Layer 3 of a small transformer language model trained on English Wikipedia (13 layers, counted from 0, width 64).
A neuron adds its activation times its output weights to the MLP's output. To switch it off is to set its activation to zero at one token and run the rest of the model.
A neuron's activation on a vector x is GELU(weights . x + bias), where the dot is the dot product.

Input weights of the MLP neurons that the questions are about. A number n stands for n times 0.0015.
n33 (bias -0.114): -219 5 267 -216 -222 51 316 -148 186 48 -174 143 138 76 -68 -188 58 -24 33 96 -47 124 -94 138 -90 144 2 -180 -136 6 -14 -254 -227 -48 -37 145 -56 28 -176 -120 -146 -29 -27 -90 60 78 120 132 -47 -40 197 160 -37 -137 136 85 -72 126 -118 -53 -191 63 -4 198
n35 (bias -0.058): -161 0 5 -288 -10 -111 -97 79 31 33 -20 24 -198 -60 -3 -328 -7 -94 152 -64 95 95 9 -8 47 -15 230 -73 -90 -45 -27 10 55 19 -178 -33 308 40 145 131 118 72 72 96 -20 -64 30 120 15 -37 31 64 -138 -149 107 43 -58 -76 87 -44 79 11 -95 -28
n36 (bias -0.087): -121 -11 159 -32 -172 -4 95 126 12 -74 -20 2 170 248 185 38 37 143 -136 -114 129 74 -82 94 -89 41 -137 -60 -131 -45 41 -17 -205 185 -105 60 -209 -69 -199 -133 -89 100 84 -179 -18 -18 6 45 -130 230 172 148 121 -124 -261 -250 67 40 78 -114 -93 50 -83 39
n63 (bias -0.059): 90 -133 237 -218 -262 -102 113 -120 -46 17 174 -71 -34 320 -162 -247 248 60 -106 195 374 40 135 111 -29 -114 59 -34 -110 123 79 100 62 15 29 -38 -83 -107 15 -29 186 -257 19 122 84 -216 20 93 -2 -198 97 -55 -214 -366 -84 9 85 144 -106 -200 -94 53 -22 -91
n67 (bias -0.048): -102 -225 -125 -2 143 203 -66 -29 86 -17 -67 -129 59 -61 241 -16 -267 29 146 14 62 202 24 -36 -94 -122 39 45 31 -80 -329 -236 136 73 39 -116 213 -221 196 -133 -121 265 15 71 -32 197 60 40 -129 -188 -172 182 -15 -226 222 73 32 -72 241 -185 -89 204 144 -168
n83 (bias -0.096): 59 126 -60 -28 -190 -105 -25 -11 137 160 78 131 -90 81 -44 -201 -104 72 222 42 126 19 -135 -48 -140 89 66 -165 -92 68 -106 -113 180 -133 131 -46 9 -66 20 -18 80 -52 -34 33 20 -99 -5 136 -94 -168 143 35 -15 -88 69 16 -50 -64 -83 40 77 -64 -33 92
n130 (bias -0.122): -63 138 29 -339 -23 115 141 -27 65 -2 -134 54 -118 14 -36 -201 70 26 142 78 24 266 11 -18 43 -2 39 -239 -69 32 -74 -163 -75 -80 22 51 -66 92 -21 56 36 -26 -21 61 8 71 95 106 -33 -16 136 59 -2 -128 -29 -64 -286 -8 -189 -119 -141 -70 -59 -23
n136 (bias -0.148): -101 154 48 -245 -138 31 144 -62 149 5 -160 111 -36 -58 100 -117 -65 122 136 -15 -5 176 -111 75 -49 16 100 -197 8 48 -61 -198 -63 22 145 5 43 11 -84 -21 -86 -105 11 -21 107 115 114 188 -158 -71 -12 35 50 -141 67 -33 -208 51 -78 -169 -123 -33 -108 106
n140 (bias -0.093): 88 145 -16 -213 -84 -30 143 157 -47 -27 0 52 22 -121 -2 -41 30 55 120 67 82 72 -97 -16 -46 -54 -37 -138 -126 -66 -110 -234 60 -46 94 -17 -10 36 -33 59 -26 14 -59 -55 -43 4 18 101 -99 79 26 15 12 -135 105 29 -46 10 -169 -15 69 -59 -106 93
n151 (bias -0.040): -218 -153 59 -55 -190 115 -94 -90 98 99 -190 -34 351 -191 107 63 21 42 10 -230 -13 152 -161 229 -2 -173 -125 -76 74 -65 -229 -140 23 126 50 6 -194 18 -272 -205 -137 150 85 232 -27 115 -16 158 -48 34 8 138 66 -432 -106 -102 112 6 163 21 132 219 74 40
n169 (bias -0.117): -162 -76 29 -122 -134 56 -3 -133 -7 25 277 -21 27 206 4 -31 125 -83 -1 62 209 169 -141 132 -142 94 -102 -99 90 -105 -124 -142 88 35 -8 56 -36 88 193 -101 -101 87 -37 78 16 -188 57 111 -55 201 -107 -9 -177 -141 -6 27 -16 63 -21 -79 -15 -24 -184 27
n216 (bias -0.070): 114 14 223 -227 -9 157 -107 -63 54 -128 49 120 -17 -150 -272 114 240 29 24 71 -19 -63 -20 -79 -312 58 246 52 3 -113 114 -68 209 156 -67 105 282 -120 -93 -251 170 7 -341 80 40 -138 45 70 -269 99 118 75 -290 -68 45 129 -19 293 -79 13 -58 99 -381 -184
n234 (bias -0.121): 13 39 95 -136 -6 152 146 -229 144 43 155 82 64 127 285 46 50 -81 112 27 88 131 113 -14 -140 123 -55 -202 -202 -94 -110 -121 206 -10 72 -68 18 -32 -159 1 -84 48 -17 112 -144 279 131 -20 -169 82 41 -26 -97 -88 -51 -97 -165 102 -89 -147 -175 19 -164 20
n235 (bias -0.028): -202 -90 -67 34 -114 359 12 65 -33 109 -45 18 -71 41 -21 14 150 69 124 62 -97 -66 48 -54 80 -19 110 44 58 -50 44 -100 -23 55 -17 282 -51 -13 -33 -201 20 73 -1 26 -110 -63 0 -9 -126 194 142 50 24 -470 -7 -194 164 -167 -39 -181 -68 82 -142 -253
n238 (bias -0.084): 16 87 201 -132 82 225 120 -158 -4 61 57 -112 67 -65 209 -118 -40 134 62 -11 34 104 10 -96 151 219 19 -250 20 -46 -113 -52 -74 -42 64 87 203 -97 -43 43 -52 -179 95 32 -107 276 131 -45 -81 104 62 -45 -126 -17 -31 -54 -199 222 -75 -135 116 -81 -30 -7
n242 (bias -0.138): -122 106 -19 -219 -48 44 103 -49 139 104 -161 185 -105 54 -67 -329 97 53 181 113 22 270 -111 92 45 2 137 -238 -68 -33 -89 -212 -75 -13 15 -14 -1 29 22 55 -150 -72 -24 -103 23 285 226 294 -116 72 62 158 -42 -141 -7 -84 -92 -3 -212 -74 -79 -11 -273 30

Output weights of the MLP neurons that the questions are about. A number n stands for n times 0.0013.
n33: -76 -206 -73 25 65 -128 -154 152 24 260 53 244 130 -63 97 -3 214 -59 13 -195 87 -162 -73 0 73 -10 -37 -38 -218 -70 43 5 -91 234 -204 -87 149 -389 303 -69 85 130 -45 213 13 132 -110 86 -11 58 -17 159 34 -104 -67 108 267 58 -168 20 5 -128 -122 -365
n35: -87 29 -35 73 10 -62 31 -161 -9 -3 -156 -114 102 -104 161 -110 -39 -27 98 -16 0 -19 146 -16 64 75 46 83 -81 -55 70 15 -1 -51 -46 123 -34 6 104 7 120 -109 -115 -40 -55 -74 338 -2 -3 -103 -3 70 -52 19 -76 21 15 1 -8 -60 85 -33 -120 -145
n36: -96 52 -127 -51 78 51 -44 21 42 62 -166 70 113 75 25 63 75 -261 -36 -72 -53 16 -40 127 -45 -113 -58 17 173 73 136 -49 -185 -31 87 0 43 -40 -31 -38 -132 92 -97 29 -78 22 145 -87 79 12 -123 22 139 107 104 -145 -54 99 77 99 -91 37 -32 -14
n63: -23 -78 -38 -78 -52 -9 -1 111 -57 -35 157 -118 18 31 -90 94 47 173 -143 184 94 29 192 176 -94 44 -102 196 -39 -60 8 -33 6 88 -114 45 -158 -49 -200 -81 -237 -56 -56 -28 185 10 268 171 60 -90 -137 233 -96 183 5 -31 79 73 -117 9 -241 -118 -13 -48
n67: 114 -127 58 5 -72 112 -80 -109 -88 200 -287 -266 -76 167 24 26 -127 122 -107 356 0 56 0 -311 -37 194 -25 -14 68 64 -84 -80 75 46 -110 -65 -21 -68 133 100 281 -93 55 -178 -64 -120 56 54 -106 106 75 121 29 -177 76 -130 -152 104 57 153 138 -340 -5 7
n83: 8 -42 -66 39 58 122 48 -84 -54 -5 -77 -173 46 32 9 55 -93 57 63 4 -35 2 -10 -11 -36 14 -102 72 -30 -60 -39 25 -19 -102 -112 85 18 -97 81 -102 -75 28 54 -70 -66 -46 233 -32 101 180 -131 28 -19 -20 43 96 -40 24 15 78 0 17 88 22
n130: 11 -150 52 355 134 -44 -28 130 -102 136 -62 29 -50 -88 70 -29 12 -33 -49 -75 131 -98 -14 -27 8 -147 -72 22 -158 -74 34 117 40 33 -70 -78 100 -178 111 -26 59 79 108 59 89 -33 21 71 -66 -63 -80 -98 74 -7 -145 -60 79 64 -102 -6 -101 -49 32 -60
n136: 47 27 29 223 69 -166 -43 93 12 -30 39 90 67 -13 47 103 -43 103 -6 -67 -39 -44 -82 29 163 -65 -100 17 -140 -27 42 165 -51 163 -251 -113 212 -172 29 -25 55 -56 114 12 97 135 -98 112 -66 36 -139 -120 113 89 -229 -105 88 32 66 -165 -219 -41 -76 -31
n140: 62 -57 22 169 -40 37 -22 20 -102 35 80 -47 29 -55 -69 61 34 -5 -46 47 12 -64 79 -55 11 -7 -41 206 49 -47 -31 121 11 -37 -177 115 7 -84 4 -134 18 -39 105 -130 -18 -15 262 -33 100 8 -51 63 -42 -7 -19 23 -133 -20 178 -95 -53 -50 -127 5
n151: 208 -30 -228 -33 -51 130 138 -58 138 190 -89 -241 129 35 -184 -24 183 -16 -61 22 -141 -149 -176 134 -203 -76 134 -95 145 67 -138 93 52 121 73 -32 -14 27 -9 72 34 211 -97 -71 199 -31 -5 212 212 -229 241 -5 -15 84 -284 -42 -134 68 178 -42 -106 -14 -180 -147
n169: -22 60 -17 -108 -40 38 74 34 43 75 134 -1 -82 49 109 -10 -17 -11 75 58 51 35 63 229 -41 20 -35 -75 -48 40 11 24 -48 -56 -115 85 -56 15 74 -110 -80 -129 2 47 -10 -114 110 -38 -21 10 -7 71 -52 46 27 72 -187 89 -25 41 -76 -16 -71 -116
n216: -86 -62 -82 40 235 65 109 -6 -29 -188 -205 -148 2 64 86 77 56 111 336 -62 151 -158 -196 -62 -185 101 -233 15 -93 287 -303 -129 -217 -13 13 7 -98 123 153 164 48 -175 105 259 35 164 -31 -16 37 -326 67 230 -202 129 -130 -87 -49 47 36 227 18 14 -284 46
n234: 1 115 68 -8 111 -96 -66 32 11 96 14 -179 -3 28 11 -50 -72 -76 -21 150 100 52 8 22 39 175 -15 -163 -120 88 -49 45 -125 16 48 74 -202 -145 49 17 -82 99 -53 188 11 -11 -100 -20 -45 -23 -12 -47 87 32 39 -10 -62 44 17 10 -34 -10 4 -54
n235: 92 10 -127 -49 -93 216 -50 -10 -148 119 121 156 -199 -23 -68 41 -48 181 -109 -5 -92 -21 -23 124 -127 4 33 -15 59 -42 -102 128 134 -59 147 348 27 -30 4 25 171 -170 -50 -150 111 -68 -18 51 -44 -74 -1 309 -15 266 -154 -77 53 58 101 -315 134 -144 74 -215
n238: -3 -89 176 -93 147 -150 71 217 -56 68 -187 -1 58 75 17 -155 -47 141 186 97 -83 27 -65 -29 31 107 172 -288 -16 -57 10 -159 -16 126 217 133 -118 -173 -97 164 -4 14 32 205 -39 35 -199 -123 -36 52 190 -474 125 -73 93 59 -79 85 -140 -43 -19 31 71 59
n242: -61 9 38 227 43 -239 -98 63 114 -170 42 98 -109 -201 87 30 71 9 37 -136 -38 -114 35 46 170 -154 2 96 36 -17 -14 166 36 181 -307 -61 122 -54 -74 48 188 -78 -3 6 196 76 -100 71 -122 -36 -208 73 7 -26 -149 -89 148 149 22 -119 -174 73 -62 45

Each question names a token from some text and the token that comes next. It shows the vector x that enters the MLP there. A number n stands for n times 0.012.

Then comes g, the gradient of the next token's log-probability with respect to the MLP's output, scaled to length 1. A neuron's effect is roughly proportional to its activation times (output weights . g). A number n stands for n times 0.0011.

" began", then " working"
x: -110 41 -183 -234 -64 28 23 -41 21 -59 23 -18 25 -24 14 -21 51 -45 25 43 -18 56 34 58 -74 53 -47 -63 36 58 26 -113 -18 -53 127 93 -26 152 93 31 -31 5 -18 -1 16 -12 -362 4 -47 32 13 -49 160 35 17 117 7 -50 2 12 -18 34 75 -60
g: -32 -206 -110 158 14 68 9 11 122 -18 1 -23 -144 279 289 -22 -223 -6 -156 41 249 -100 36 3 86 230 4 50 33 146 71 -146 -109 -8 -8 -31 104 -50 88 -53 124 -113 -54 -102 -71 2 -32 -177 -119 -66 -196 167 -24 -23 32 146 -10 -90 97 -99 -46 128 -14 -107
Which neuron, switched off, raises the next token's probability most? n151

" to", then " shore"
x: -2 67 -107 -254 -24 -20 86 -19 35 -28 -5 -40 -13 -66 -7 -49 42 -104 32 44 -59 56 -14 34 -58 84 30 -34 54 51 113 -99 -21 -44 86 94 -2 128 52 68 -16 24 -47 -7 -30 -61 -400 0 62 38 44 -21 53 45 18 110 -18 -10 -49 -11 29 20 13 -59
g: -17 -90 -40 265 -92 103 21 127 -89 -89 65 -111 104 12 94 -26 -24 -32 -214 -41 -124 -168 37 8 77 -20 36 63 76 35 207 240 -53 -22 -39 -71 66 -110 84 289 -4 -44 2 -48 -153 32 -183 -213 -41 5 -176 -87 177 112 136 -140 97 -20 25 -185 87 -21 193 -88
Which neuron, switched off, lowers the next token's probability most? n130

".", then " Congress"
x: 24 59 -104 -213 -17 9 24 78 61 -24 -29 -9 -57 33 43 -51 -21 -26 0 69 -88 67 -13 9 -38 66 -10 -58 22 109 47 -99 0 -68 109 8 -53 188 -18 101 -76 70 -1 -15 18 -18 -382 -29 13 -42 14 -20 61 39 10 82 -46 -3 -38 -4 -12 -34 122 28
g: 163 -76 187 363 83 -72 -13 183 0 -99 50 -52 -12 -30 70 50 -57 22 -51 23 -40 -223 205 -11 -1 -207 -61 -17 -2 31 28 40 79 116 -84 -85 -137 69 -125 -200 -49 179 81 80 47 -104 -375 5 48 1 -88 -130 44 24 -113 -39 159 -2 24 96 3 8 84 -88
Which neuron, switched off, raises the next token's probability most? n83

" Ab", then "ing"
x: -74 36 -187 -253 -65 -37 111 16 15 -49 -40 6 16 -7 49 -24 97 36 -61 16 -131 25 19 -11 21 149 -61 -37 -18 106 34 -100 -23 -50 72 75 -30 61 109 102 1 -19 -3 -27 -14 -1 -123 -120 19 25 50 -129 171 105 50 11 -40 10 -13 48 24 -54 74 13
g: -166 101 -37 -121 92 -20 -45 -167 -21 39 149 38 188 6 80 -87 -29 65 -1 5 -251 90 -45 48 -313 -154 11 4 99 -46 -90 -62 -73 208 93 10 87 -93 -41 -51 103 100 -31 110 -307 72 -4 22 48 35 288 -66 -36 56 57 219 73 -58 -181 46 61 -160 6 47
Which two neurons, each switched off alone, lower its probability most, in order? n33, n238

"iga", then " Pur"
x: 20 76 -94 -207 25 9 31 -4 16 -17 33 -16 -24 -45 39 -30 18 9 -21 26 -50 16 22 4 -4 38 -26 -107 70 81 22 -158 -16 -83 152 102 -10 101 -8 98 -39 20 -5 7 -47 18 -268 -49 1 40 9 -204 120 12 75 67 -84 -29 -32 -1 3 -26 118 26
g: 50 2 17 -266 191 -126 -45 -83 -12 -71 -172 -44 69 -84 127 -190 -26 113 43 159 -43 189 -228 -23 -57 65 -25 -112 -215 97 29 145 -59 -32 -2 77 -196 -163 151 26 -108 56 10 -8 123 -132 44 19 199 102 52 39 -31 97 56 136 -144 -37 -140 124 -9 116 -66 228
Which neuron, switched off, lowers the next token's probability most? n238

",", then " smooth"
x: -36 59 -116 -242 -14 -44 37 34 16 6 54 -43 -35 -5 29 -29 16 -38 16 55 14 48 10 24 3 26 -8 -110 22 51 119 -92 -37 -77 88 77 -19 205 1 111 -40 -5 -54 -14 1 -11 -420 6 9 -18 26 -14 55 45 14 50 -55 -35 -27 19 -33 17 51 21
g: -4 79 -28 -309 -59 125 164 -155 -108 162 -14 1 119 95 44 64 117 6 77 -26 -75 315 -145 -60 5 -4 5 -134 -65 27 -129 -190 -77 -164 56 35 -58 -82 87 94 -53 -76 75 -202 -11 78 263 63 22 105 36 45 48 104 137 -43 -176 79 -182 61 33 -112 -150 60
Which neuron, switched off, lowers the next token's probability most? n83

" colle", then "ague"
x: -113 57 -91 -214 -77 91 11 13 69 8 4 -29 26 -17 75 -29 42 18 -42 30 -49 85 -2 10 -28 60 -60 -75 1 11 39 -133 -2 -52 86 52 -106 198 28 86 -125 82 -48 -32 13 30 -232 -107 21 39 -56 -66 187 64 6 45 -14 -28 42 6 17 -14 54 -19
g: 95 -41 74 66 59 -3 -159 -12 169 -43 46 -28 -76 54 -31 147 -61 145 -14 -164 8 -88 -61 8 -319 -156 83 30 -82 83 -43 119 -17 227 -31 -29 -103 127 -118 -63 -30 -2 202 79 -56 -204 122 -16 82 129 -40 -77 205 251 29 40 -169 -225 -9 -51 108 -188 -64 89
Which neuron, switched off, lowers the next token's probability most? n140

" \"", then "s"
x: -81 17 -93 -218 -11 -41 4 -1 47 -11 -55 9 -29 -4 -9 -85 88 -31 -43 40 -94 84 33 36 31 84 81 -80 11 108 166 -59 -25 -65 123 64 -47 141 57 102 11 -25 -93 -20 -7 4 -358 -1 35 4 4 -37 50 63 29 10 -18 -16 -68 -2 33 -37 94 0
g: -217 265 116 81 -155 -31 63 -121 -183 57 59 48 39 154 201 -19 288 -48 83 22 -10 130 23 58 37 -89 -73 -26 29 -81 -100 -141 -45 8 -330 76 -106 -68 41 -67 45 50 23 18 -84 -49 -132 47 228 -97 35 -12 -108 -145 -16 -69 -42 130 -27 19 -103 -18 105 235
Which neuron, switched off, lowers the next token's probability most? n242

" home", then " to"
x: -57 39 -84 -273 -63 -5 71 2 -12 -65 21 -56 2 -30 61 -17 78 29 -15 41 -67 41 12 32 -30 -7 -70 -90 52 94 -8 -94 -33 -45 152 115 -20 108 39 90 -30 57 -13 1 -34 -12 -357 29 16 3 29 -110 133 51 50 39 -18 -26 20 21 -20 -5 58 0
g: -264 23 171 -199 42 -106 -37 74 -21 -44 -19 12 -7 -84 74 165 -181 20 106 19 -102 -101 60 -48 -77 1 56 -61 -151 70 121 -53 80 232 -112 169 -127 24 194 -70 -20 -190 -59 68 120 -144 12 -17 256 -41 218 -64 141 -68 168 68 -106 -46 -121 -132 146 79 -64 -49
Which neuron, switched off, lowers the next token's probability most? n33

"y", then " areas"
x: 31 40 -91 -281 -34 21 43 -3 -6 -2 22 -34 28 -19 11 -20 48 -22 14 50 -16 56 -27 31 -39 57 -46 -70 43 49 106 -35 -7 -64 121 131 -3 116 -12 123 3 14 -26 -14 -53 -26 -298 -37 60 5 50 -180 74 -5 -6 69 -50 71 -75 2 -21 -25 56 8
g: 51 93 -146 -134 -123 8 -4 -113 -21 43 -26 -196 23 195 29 -167 -29 42 100 0 -43 -27 169 123 -59 -3 -62 -138 85 -9 -29 -316 -65 -100 147 -62 -117 -4 -125 4 72 186 -134 -13 32 -121 93 68 -61 121 169 252 -27 -158 -106 77 46 127 113 232 86 120 -172 6
Which neuron, switched off, raises the next token's probability most? n130

" helped", then " a"
x: -40 72 -126 -233 -40 44 95 -13 20 -6 -1 -49 -4 -58 31 -37 27 -85 9 30 -111 37 13 12 -27 87 -14 -44 40 97 104 -106 -23 -26 147 99 -14 138 44 15 -63 4 -52 10 15 -22 -381 -25 35 33 26 -60 78 -10 31 96 0 -39 -2 -30 56 40 26 -53
g: 77 -70 -132 -123 -30 88 -34 -172 -77 25 -8 -9 -65 -129 -107 175 -11 105 3 90 165 127 25 82 -149 -151 63 -372 13 -159 -117 32 31 -73 194 28 -2 117 -141 -74 60 126 43 193 87 110 3 150 55 -144 124 -61 97 -141 -43 206 -56 -132 -80 167 87 8 20 -114
Which neuron, switched off, lowers the next token's probability most? n235

" organisation", then " whose"
x: -31 69 -117 -231 -4 -11 51 47 20 -75 20 -34 14 15 53 -67 9 -22 -23 40 -47 36 36 15 28 17 -8 -72 51 97 52 -87 -30 -53 171 95 -43 123 -27 57 -54 18 11 5 -13 0 -384 4 -32 29 58 -116 104 35 13 21 -38 -102 -47 16 -26 -6 125 12
g: 114 -47 -15 -33 92 -43 196 -126 228 -27 28 30 -177 89 21 149 -157 -219 -112 65 63 167 -24 29 310 34 -149 -9 -41 -208 87 122 -19 -28 -29 10 76 -79 32 132 -41 -35 19 91 85 -91 18 30 -111 -51 -115 152 -68 36 -7 -262 24 -336 30 70 66 18 -86 37
Which two neurons, each switched off alone, lower its probability most, in order? n136, n130

" the", then " mand"
x: 55 47 -58 -231 -27 -11 -7 -35 8 -21 -28 -59 18 -26 33 -53 38 -56 -28 63 -49 79 -6 15 28 18 35 -110 28 128 35 -99 -17 -65 126 103 -13 113 4 116 33 -14 -47 -56 -32 -1 -446 30 59 19 19 -15 49 79 40 27 -18 22 -53 -2 -2 -19 74 13
g: -2 13 139 233 78 -124 74 -105 -78 -77 -78 199 174 18 123 95 54 -39 32 -86 100 -123 -77 76 124 16 -318 114 -76 -65 108 114 -93 254 -62 -5 -53 167 9 -21 -127 -163 -59 -25 224 -17 -213 40 155 64 -79 116 -89 -2 -33 65 -93 -143 -134 -92 -30 -60 -13 -123
Which neuron, switched off, lowers the next token's probability most? n130

" to", then "oth"
x: -11 57 -114 -255 -33 -25 93 -23 39 -26 -5 -40 -34 -41 -3 -51 40 -102 29 46 -55 66 -1 21 -42 90 37 -48 35 40 105 -84 -28 -51 99 104 3 135 41 59 -16 20 -27 -10 -31 -57 -412 7 59 32 35 -19 47 59 21 98 -16 -8 -29 -13 37 18 5 -52
g: 52 -48 175 -218 -90 -38 1 -1 89 44 -57 59 -33 185 55 -38 159 -88 20 62 -199 213 -80 -48 -16 187 100 12 -165 -59 131 -87 -80 -128 -105 -116 119 -104 63 145 29 -125 0 -138 -71 108 266 -179 -162 5 -112 -37 50 228 -10 -20 -112 190 -151 55 -38 -14 148 18
Which neuron, switched off, lowers the next token's probability most? n35

" the", then " father"
x: 66 43 -73 -195 -22 -10 23 -32 17 -64 -27 -69 43 -27 58 -67 47 -31 -27 61 -69 64 16 11 4 36 11 -98 20 121 53 -90 -9 -48 128 101 -43 125 -23 116 24 -15 -40 -70 -28 -22 -447 10 40 31 21 3 44 79 40 51 -28 17 -64 -10 -17 -15 83 17
g: -98 69 63 -70 -80 199 -217 -23 158 328 10 -58 -218 211 108 -113 -3 57 12 37 -164 -50 -145 -15 -36 42 -119 -200 33 -41 -2 -61 -54 152 -13 -52 161 73 188 51 -17 -29 -85 41 159 95 22 190 51 -62 51 -12 -10 -133 -31 -148 122 -42 -10 -265 -48 -52 127 -32
Which neuron, switched off, lowers the next token's probability most? n33

" twelve", then " children"
x: 15 42 -131 -248 -42 -1 45 -26 -10 -46 2 -14 21 -9 8 -24 21 28 7 60 -47 40 61 39 14 39 -34 -2 45 112 -78 -100 -49 -58 126 57 -17 157 81 107 0 43 16 -57 -27 -25 -417 -7 -12 -4 -22 -75 110 29 71 13 42 21 -28 -10 -34 -3 93 -29
g: 100 66 -69 -136 -77 154 61 -51 36 -19 -2 -113 -254 109 184 -142 -139 -45 -52 94 27 195 -31 1 76 205 -229 -278 -90 94 124 -195 -110 -108 11 -17 76 60 -45 35 -107 119 -122 4 50 58 215 36 39 54 216 43 84 38 -22 -77 -70 116 47 -171 143 -14 -76 -111
Which neuron, switched off, lowers the next token's probability most? n242

"eral", then " process"
x: -3 56 -84 -229 -52 25 20 1 14 42 -5 -9 9 31 63 -10 54 0 -19 36 -149 66 -2 29 19 30 -61 -65 33 131 21 -57 -36 -91 104 66 -60 90 -11 79 -27 30 -20 -7 -34 33 -365 -43 71 10 74 -117 147 -9 -51 10 -28 14 -80 60 25 -4 130 -3
g: -15 -24 31 -104 -51 129 -278 14 -22 53 -19 -18 23 -174 3 -183 17 -47 -64 76 -80 -79 0 -5 142 -282 85 53 102 -178 101 84 71 70 190 24 -23 133 5 -135 143 -147 207 -57 -21 -103 19 115 26 187 -95 32 -23 -147 -90 63 -163 -61 234 -22 102 -34 -69 278
Which neuron, switched off, lowers the next token's probability most? n140

"etti", then " Buch"
x: -4 63 -126 -223 30 49 8 34 22 -5 19 -30 -26 -32 42 -37 -51 -1 4 44 -4 67 30 5 2 43 -47 -132 41 109 94 -106 -8 -69 187 84 -20 143 -30 76 -48 19 -40 -3 -50 20 -318 -45 -23 21 23 -145 143 -13 6 14 -45 -41 10 -10 14 -7 64 25
g: 76 44 56 -335 165 7 112 -138 57 53 -176 84 7 41 -5 -79 -66 -91 23 188 -85 114 -25 -39 -36 199 79 -86 -189 -52 -19 -96 -137 -101 16 -21 -154 -32 159 242 32 60 -60 42 64 -9 94 -34 76 1 40 126 -143 153 3 126 -223 -23 -260 29 33 174 -135 69
Which neuron, switched off, lowers the next token's probability most? n238

" was", then " Judge"
x: -51 62 -215 -187 11 31 17 -3 45 -109 0 -30 7 -46 12 -20 7 -21 -3 30 15 94 -62 25 -52 47 9 -84 33 72 59 -125 -50 -45 92 109 -25 190 96 54 -72 5 -29 -45 2 1 -366 19 32 7 -49 -38 76 72 50 80 1 -49 -2 -41 4 39 90 36
g: 0 -123 83 -20 78 -5 84 10 -147 -181 63 1 219 144 7 -49 37 139 -47 -159 171 -22 88 19 32 1 14 33 -70 -118 -44 -3 40 250 121 -37 -138 8 -331 -224 -4 -31 86 -145 11 -69 -47 178 -58 -75 -38 121 -34 47 -86 -105 -156 -77 66 -32 155 140 -75 304
Which neuron, switched off, raises the next token's probability most? n33

" is", then " credited"
x: -56 73 -185 -201 -6 18 65 -34 15 -106 16 -38 -10 -38 6 -25 25 -57 -35 25 45 115 -61 26 -30 35 32 -85 36 84 110 -103 -77 -40 85 89 -33 158 90 45 -68 -1 -54 -28 -2 4 -362 3 82 18 -6 -54 73 83 46 74 -6 -75 -23 -24 28 35 79 48
g: 18 58 -73 -40 -146 34 202 30 118 101 31 68 270 95 -55 -40 -123 86 120 -113 -27 -21 -110 -156 251 67 5 222 -128 137 -17 -58 126 -119 77 -169 65 32 82 -142 -46 -208 -69 -16 -150 -12 46 -126 109 33 -262 29 -22 99 84 -34 92 -197 -74 88 -181 -56 43 71
Which neuron, switched off, lowers the next token's probability most? n136

" Gaz", then "eta"
x: -82 85 -197 -176 3 13 104 5 9 -47 13 -16 3 -49 70 42 73 6 6 9 -45 9 -3 -45 31 86 -65 -134 -1 126 109 -64 -58 -30 114 117 -38 47 -46 47 -33 -20 -22 -1 -44 39 -145 -162 25 50 66 -126 219 77 2 -13 -75 -59 -55 67 -31 -32 49 53
g: -44 -99 -16 268 87 -8 -242 -143 239 111 -35 0 68 -103 28 -19 -78 -60 -53 -160 196 -128 6 -60 15 138 -149 107 3 -72 -66 151 -71 23 -223 -16 2 117 86 203 -6 -184 -120 88 72 138 -14 -81 148 74 19 -198 -155 168 -169 58 61 80 41 -45 39 -74 -33 93
Which neuron, switched off, raises the next token's probability most? n238

" without", then " any"
x: -50 52 -123 -244 -22 31 45 -77 14 -28 20 6 4 21 -24 -6 48 -40 -22 38 -10 72 34 34 2 72 50 -79 40 20 90 -92 -57 -61 96 105 -58 142 51 57 19 27 -50 -16 -19 -12 -439 -16 49 7 -14 -37 64 47 15 60 0 -28 -76 5 31 20 58 -40
g: 53 -60 -39 267 90 8 54 -137 -33 -79 -54 -119 51 -28 -173 36 35 -267 37 -77 -94 -246 182 99 -93 29 -279 -42 89 10 124 118 45 77 76 3 26 -140 -41 48 115 256 15 135 -90 5 -127 -138 21 -78 -29 -21 169 45 -163 29 163 -112 172 24 138 -61 -55 34
Which neuron, switched off, lowers the next token's probability most? n130

" because", then " he"
x: -61 54 -88 -278 -59 -13 71 2 2 -46 -5 -50 0 24 -4 -75 50 -4 -67 67 -17 73 53 50 -24 56 29 -32 24 117 80 -24 -55 -24 111 100 -101 99 89 37 34 70 -25 -7 -43 -21 -400 -33 29 -34 37 -29 9 29 6 83 38 -73 -31 21 -14 -11 35 18
g: 91 -67 -36 -265 -68 21 1 5 7 -15 -31 -100 -273 173 127 4 -19 161 174 40 24 45 23 -27 88 14 68 -170 -64 -91 -93 -228 110 -109 160 -145 -221 61 58 -110 8 -47 36 -38 191 143 148 60 -25 -134 1 164 141 -105 104 153 -146 50 -82 -173 -51 143 77 54
Which neuron, switched off, lowers the next token's probability most? n63

"ances", then " of"
x: -27 62 -78 -250 -33 40 12 18 12 -15 32 -38 -21 -6 -23 -27 30 12 -36 55 -24 54 23 48 3 38 -17 -57 34 100 114 -42 -20 -39 164 103 -74 135 -47 32 -24 18 -26 1 -22 -14 -404 -3 -26 35 41 -136 94 -6 2 51 -18 -41 -7 10 58 -27 8 5
g: 5 26 31 -434 -23 19 40 -120 -61 -35 20 -4 90 60 6 -190 -89 144 -126 170 -187 134 4 8 -135 -14 1 -57 -41 114 -5 -93 20 -78 200 -27 -32 128 35 83 74 137 24 -110 -4 -56 253 0 -61 -120 195 129 -70 -15 116 -24 -114 -5 -125 164 -94 -2 -105 225
Which neuron, switched off, raises the next token's probability most? n130

"iff", then " sp"
x: 2 72 -60 -261 -30 8 58 -17 -12 -54 35 -32 -1 16 23 8 61 -12 -64 56 -47 113 -10 7 -6 26 -48 -76 22 150 73 -57 -46 -62 151 74 -19 93 -46 82 -31 13 5 -1 -44 23 -340 -37 86 -7 31 -166 114 -29 23 12 -11 35 -23 22 13 -20 42 29
g: 170 -289 13 88 41 -70 -48 -70 -49 179 3 -87 128 -107 -14 -29 -37 -109 -2 -153 80 -111 -136 -15 138 -18 71 95 117 -50 -88 209 -83 7 139 -19 170 38 29 -133 115 97 -140 4 140 -74 -351 78 71 -11 -70 -54 -139 -81 -99 -91 120 -66 111 55 84 251 98 -48
Which neuron, switched off, raises the next token's probability most? n63